Layer 6 of a small transformer language model trained on English Wikipedia (10 layers, counted from 0, width 96).
A neuron's activation on a vector x is ReLU(weights . x + bias), where the dot is the dot product.

Input weights of the MLP neurons that the questions are about. A number n stands for (n - 500) times 0.0026.
n39 (bias -0.036): 316,278,751,401,239,500,565,588,384,574,568,731,578,660,515,495,730,136,505,424,288,409,543,837,478,312,500,455,540,316,871,255,658,565,509,740,740,510,454,462,445,460,483,674,667,553,519,691,612,112,817,462,560,383,364,505,164,544,514,463,529,687,509,510,379,419,346,400,528,180,321,482,948,463,549,571,359,490,286,705,473,575,585,540,747,682,361,570,337,305,500,460,365,613,451,626
n44 (bias -0.045): 517,428,478,570,587,572,516,672,530,592,700,521,359,389,119,508,377,513,251,425,407,383,698,454,253,875,449,640,703,625,568,407,247,659,400,315,592,685,509,513,460,522,239,483,522,492,508,517,480,363,522,792,525,795,540,442,553,358,703,525,407,428,643,456,206,412,500,504,554,616,653,400,585,606,859,353,537,471,571,537,531,389,554,482,580,672,563,385,660,633,171,381,340,422,616,521
n53 (bias -0.110): 427,495,726,467,406,366,652,411,135,399,435,638,199,647,80,691,517,786,495,468,401,243,333,350,292,247,784,495,212,133,852,392,586,338,564,594,546,605,859,361,274,438,500,364,688,804,628,376,563,353,421,639,720,659,979,474,598,506,479,316,851,489,605,664,688,259,410,332,690,405,531,454,516,531,533,344,367,430,602,558,370,637,495,387,922,371,387,658,364,467,511,393,253,384,533,795
n58 (bias -0.013): 854,289,214,488,744,307,635,388,596,377,588,559,400,612,325,539,591,524,371,238,332,591,702,508,286,399,424,594,475,449,432,591,417,523,410,508,339,500,376,661,616,677,442,452,764,552,465,354,465,456,367,429,584,504,579,239,451,654,465,446,662,516,535,429,577,709,232,552,531,621,432,343,380,703,612,725,617,579,591,481,548,423,547,500,545,445,793,438,412,468,704,334,419,606,335,411
n74 (bias -0.055): 385,651,648,266,430,533,583,409,504,279,427,188,318,223,554,659,433,269,433,665,599,534,500,369,535,249,660,281,612,605,328,170,564,765,471,614,561,469,385,369,746,513,617,686,566,668,432,483,604,673,662,720,512,648,323,487,566,233,412,771,564,513,604,366,467,525,660,674,228,471,602,435,448,405,539,513,731,449,479,425,433,558,596,473,418,615,487,375,575,357,623,285,642,728,339,588
n101 (bias -0.055): 568,248,390,564,582,334,296,440,474,447,544,579,592,386,481,706,696,478,364,604,630,450,594,468,573,518,515,380,875,436,402,449,424,626,675,355,589,545,383,259,375,647,579,416,537,427,709,782,518,467,397,629,633,552,418,422,246,511,589,316,754,413,514,622,412,252,481,425,589,493,441,575,504,493,434,424,610,283,583,465,507,564,429,515,375,475,424,359,606,577,482,625,486,455,680,504
n134 (bias -0.023): 562,281,457,535,396,629,551,558,511,578,636,234,606,492,413,702,430,597,707,400,555,511,571,630,421,284,508,518,484,275,669,586,267,489,581,534,323,500,665,611,339,659,105,538,635,451,507,373,478,443,709,585,551,538,330,404,248,469,537,255,414,492,435,681,536,466,527,606,346,596,385,581,523,395,515,314,647,661,463,511,445,412,662,512,579,369,654,730,576,477,511,473,467,462,477,613
n241 (bias -0.077): 438,748,567,396,537,565,660,522,648,505,431,316,477,445,654,688,438,99,509,450,719,609,532,749,826,545,602,375,519,401,674,541,473,465,482,547,409,663,593,586,433,628,413,412,359,440,613,127,438,380,404,775,827,421,474,545,465,701,455,429,527,377,535,543,328,563,528,159,567,195,225,319,358,425,477,536,661,815,672,487,606,420,531,682,313,655,441,340,531,236,450,457,202,631,639,424
n266 (bias -0.052): 254,662,572,760,500,485,574,470,457,274,311,617,341,465,597,571,560,469,530,500,535,447,511,602,486,425,546,388,376,602,761,335,500,581,349,500,656,594,640,238,416,369,573,635,567,881,310,508,396,450,625,311,478,617,327,492,427,606,564,302,504,473,819,656,696,378,432,547,328,586,412,663,388,374,391,546,331,634,489,585,369,511,418,311,569,584,477,411,444,539,587,592,519,696,372,646
n282 (bias -0.028): 578,217,392,455,398,837,535,354,656,484,548,621,403,275,166,204,541,108,629,476,445,823,496,402,496,403,512,414,425,602,584,496,349,546,480,411,523,691,406,437,529,356,522,412,557,528,331,654,388,500,496,649,623,419,564,590,649,593,636,229,579,564,527,629,531,398,385,523,776,262,633,474,436,542,480,512,500,575,579,481,401,543,663,588,451,615,742,342,392,548,535,425,616,435,496,616
n304 (bias -0.055): 371,329,595,690,365,414,830,584,439,449,454,467,554,481,353,633,492,481,574,589,552,582,636,466,303,323,492,632,555,463,549,613,319,613,366,384,493,585,464,388,449,547,606,500,655,458,657,549,397,469,476,474,595,596,368,570,493,635,541,493,719,391,551,405,482,493,382,586,426,681,586,521,401,798,443,212,459,338,515,449,469,629,504,354,813,229,364,727,427,554,235,397,309,543,473,691
n335 (bias -0.067): 572,561,414,473,602,417,454,605,618,473,504,560,596,701,295,695,428,396,453,491,349,504,491,376,203,602,500,688,681,462,604,643,336,420,509,672,520,606,365,650,324,469,465,391,367,391,526,405,302,570,423,102,458,267,618,636,226,332,619,652,599,820,651,378,885,564,540,361,496,610,430,365,435,529,351,242,831,651,552,483,552,521,580,287,438,797,491,614,441,364,598,373,749,544,526,496
n348 (bias -0.052): 434,410,817,504,281,488,587,405,422,584,707,483,374,500,397,710,607,696,555,614,429,619,782,525,320,454,556,427,790,538,358,350,573,174,340,570,484,692,491,530,746,509,690,345,373,474,369,440,458,340,464,234,293,301,456,395,393,548,450,304,560,496,570,375,727,576,358,581,375,441,214,621,470,677,591,712,588,585,390,541,413,583,270,464,801,487,590,379,720,665,390,554,708,377,552,579

Each question shows a token from some text and the vector x that enters the MLP there. A number n stands for (n - 500) times 0.011.

" |": 425,403,465,457,465,681,408,494,486,339,406,548,668,406,711,569,524,604,449,413,389,574,435,671,559,535,467,748,335,404,370,479,328,554,442,611,698,309,602,553,471,575,379,494,398,539,515,637,467,466,463,626,517,527,555,383,516,532,560,483,529,483,386,403,418,672,486,664,588,440,626,540,476,537,479,493,600,374,441,531,399,579,226,582,575,507,370,700,475,400,442,552,685,452,395,536
The three highest activations, in order: n39, n304, n134

" Ev": 631,442,551,429,456,806,330,340,458,327,340,527,607,532,716,517,704,480,555,581,482,480,386,620,497,593,316,839,410,414,403,510,459,446,437,511,700,318,413,471,468,511,417,597,371,549,561,492,412,542,470,658,467,355,468,371,519,449,564,663,530,345,485,636,410,522,651,592,569,536,427,747,362,481,496,495,430,518,579,534,390,546,336,637,558,568,340,456,540,413,418,518,561,367,638,539
Which neuron fires most, and how strongly? n101, at about 2.3

" to": 427,475,513,432,410,520,426,563,445,264,373,579,647,424,720,310,605,549,675,570,348,575,627,651,633,436,339,802,430,509,525,426,402,613,613,588,552,324,530,434,404,585,427,440,491,446,482,358,441,508,405,594,600,489,522,521,563,646,500,616,374,432,409,380,429,559,652,566,623,613,477,510,474,472,531,447,483,566,520,537,310,687,297,558,463,478,390,656,433,420,433,609,585,476,442,425
The three highest activations, in order: n304, n241, n39

"imin": 640,413,563,299,484,780,490,283,346,370,517,650,602,535,595,561,641,587,632,466,434,525,476,597,479,618,298,722,465,437,302,553,437,552,346,614,698,302,713,593,613,485,456,496,486,447,477,494,499,701,489,581,548,556,508,470,565,627,410,523,465,411,518,524,360,662,563,496,569,561,358,504,360,600,578,508,390,487,443,508,414,465,289,443,474,511,448,529,407,292,415,498,503,413,432,587
Which neuron lights up most? n58

"im": 614,448,508,421,498,625,352,361,364,442,512,552,507,337,632,528,712,557,613,373,361,460,434,673,402,676,353,655,449,479,389,608,468,529,551,516,684,599,560,603,537,547,368,554,575,504,556,494,393,655,433,699,548,392,465,514,518,549,430,580,346,397,561,427,470,442,591,583,491,609,489,564,412,451,482,638,436,478,398,512,336,295,197,614,402,666,452,596,634,422,416,548,585,394,467,573
The two highest activations, in order: n44, n134

" May": 444,431,656,502,499,731,319,313,394,365,445,623,558,492,672,466,646,600,508,574,345,546,521,690,601,526,506,801,321,404,362,488,423,465,414,611,722,328,501,589,534,513,559,385,379,506,491,432,432,603,409,612,542,362,526,473,706,502,548,561,458,410,427,573,510,599,558,507,633,484,560,597,386,577,496,402,469,406,646,522,472,578,220,513,570,543,433,616,452,413,399,527,406,291,485,519
Which neuron lights up most? n53

" f": 469,411,571,404,508,533,377,512,595,341,265,458,538,503,686,434,710,633,583,491,433,509,469,586,535,609,352,795,392,403,430,634,402,511,599,552,637,331,599,512,497,416,405,680,476,518,641,565,443,526,432,570,412,582,467,493,691,519,532,573,493,342,503,558,444,433,641,661,365,593,577,654,310,468,478,420,369,423,509,484,377,615,208,458,415,635,417,443,555,594,468,468,476,494,461,546
Which neuron fires most, and how strongly? n266, at about 3.3

"W": 541,474,531,474,533,464,514,399,497,374,427,682,545,401,672,419,532,612,518,645,317,459,325,693,619,523,430,759,481,315,230,599,397,479,413,652,686,339,527,637,519,561,416,531,526,409,496,476,424,600,325,599,497,551,508,495,627,646,536,516,459,504,505,534,579,710,491,513,600,574,496,567,366,515,527,587,478,480,482,432,288,625,212,568,523,461,463,518,575,404,540,487,567,388,396,324
Which neuron lights up most? n58

";": 628,478,548,394,443,499,486,480,476,340,342,591,694,452,670,586,538,678,541,409,376,572,515,569,442,555,407,735,470,584,309,545,312,626,412,610,681,364,648,684,472,461,347,538,436,437,489,557,364,478,471,650,424,576,541,377,536,572,459,478,450,493,370,567,514,661,572,617,542,555,446,508,488,440,549,499,538,448,488,582,225,646,223,546,508,506,359,544,471,471,378,467,641,388,429,550
The three highest activations, in order: n134, n348, n304

"M": 536,462,580,380,464,463,473,317,460,407,390,673,539,359,657,544,581,572,548,580,356,668,272,643,670,600,339,710,479,491,315,603,337,394,482,694,671,500,528,639,366,541,468,434,477,431,645,501,377,572,351,630,472,580,453,514,539,579,501,672,462,490,421,475,565,680,494,610,545,497,493,530,466,503,515,483,414,513,548,477,336,529,202,608,427,561,401,511,524,351,534,541,603,489,346,502
Which neuron lights up most? n241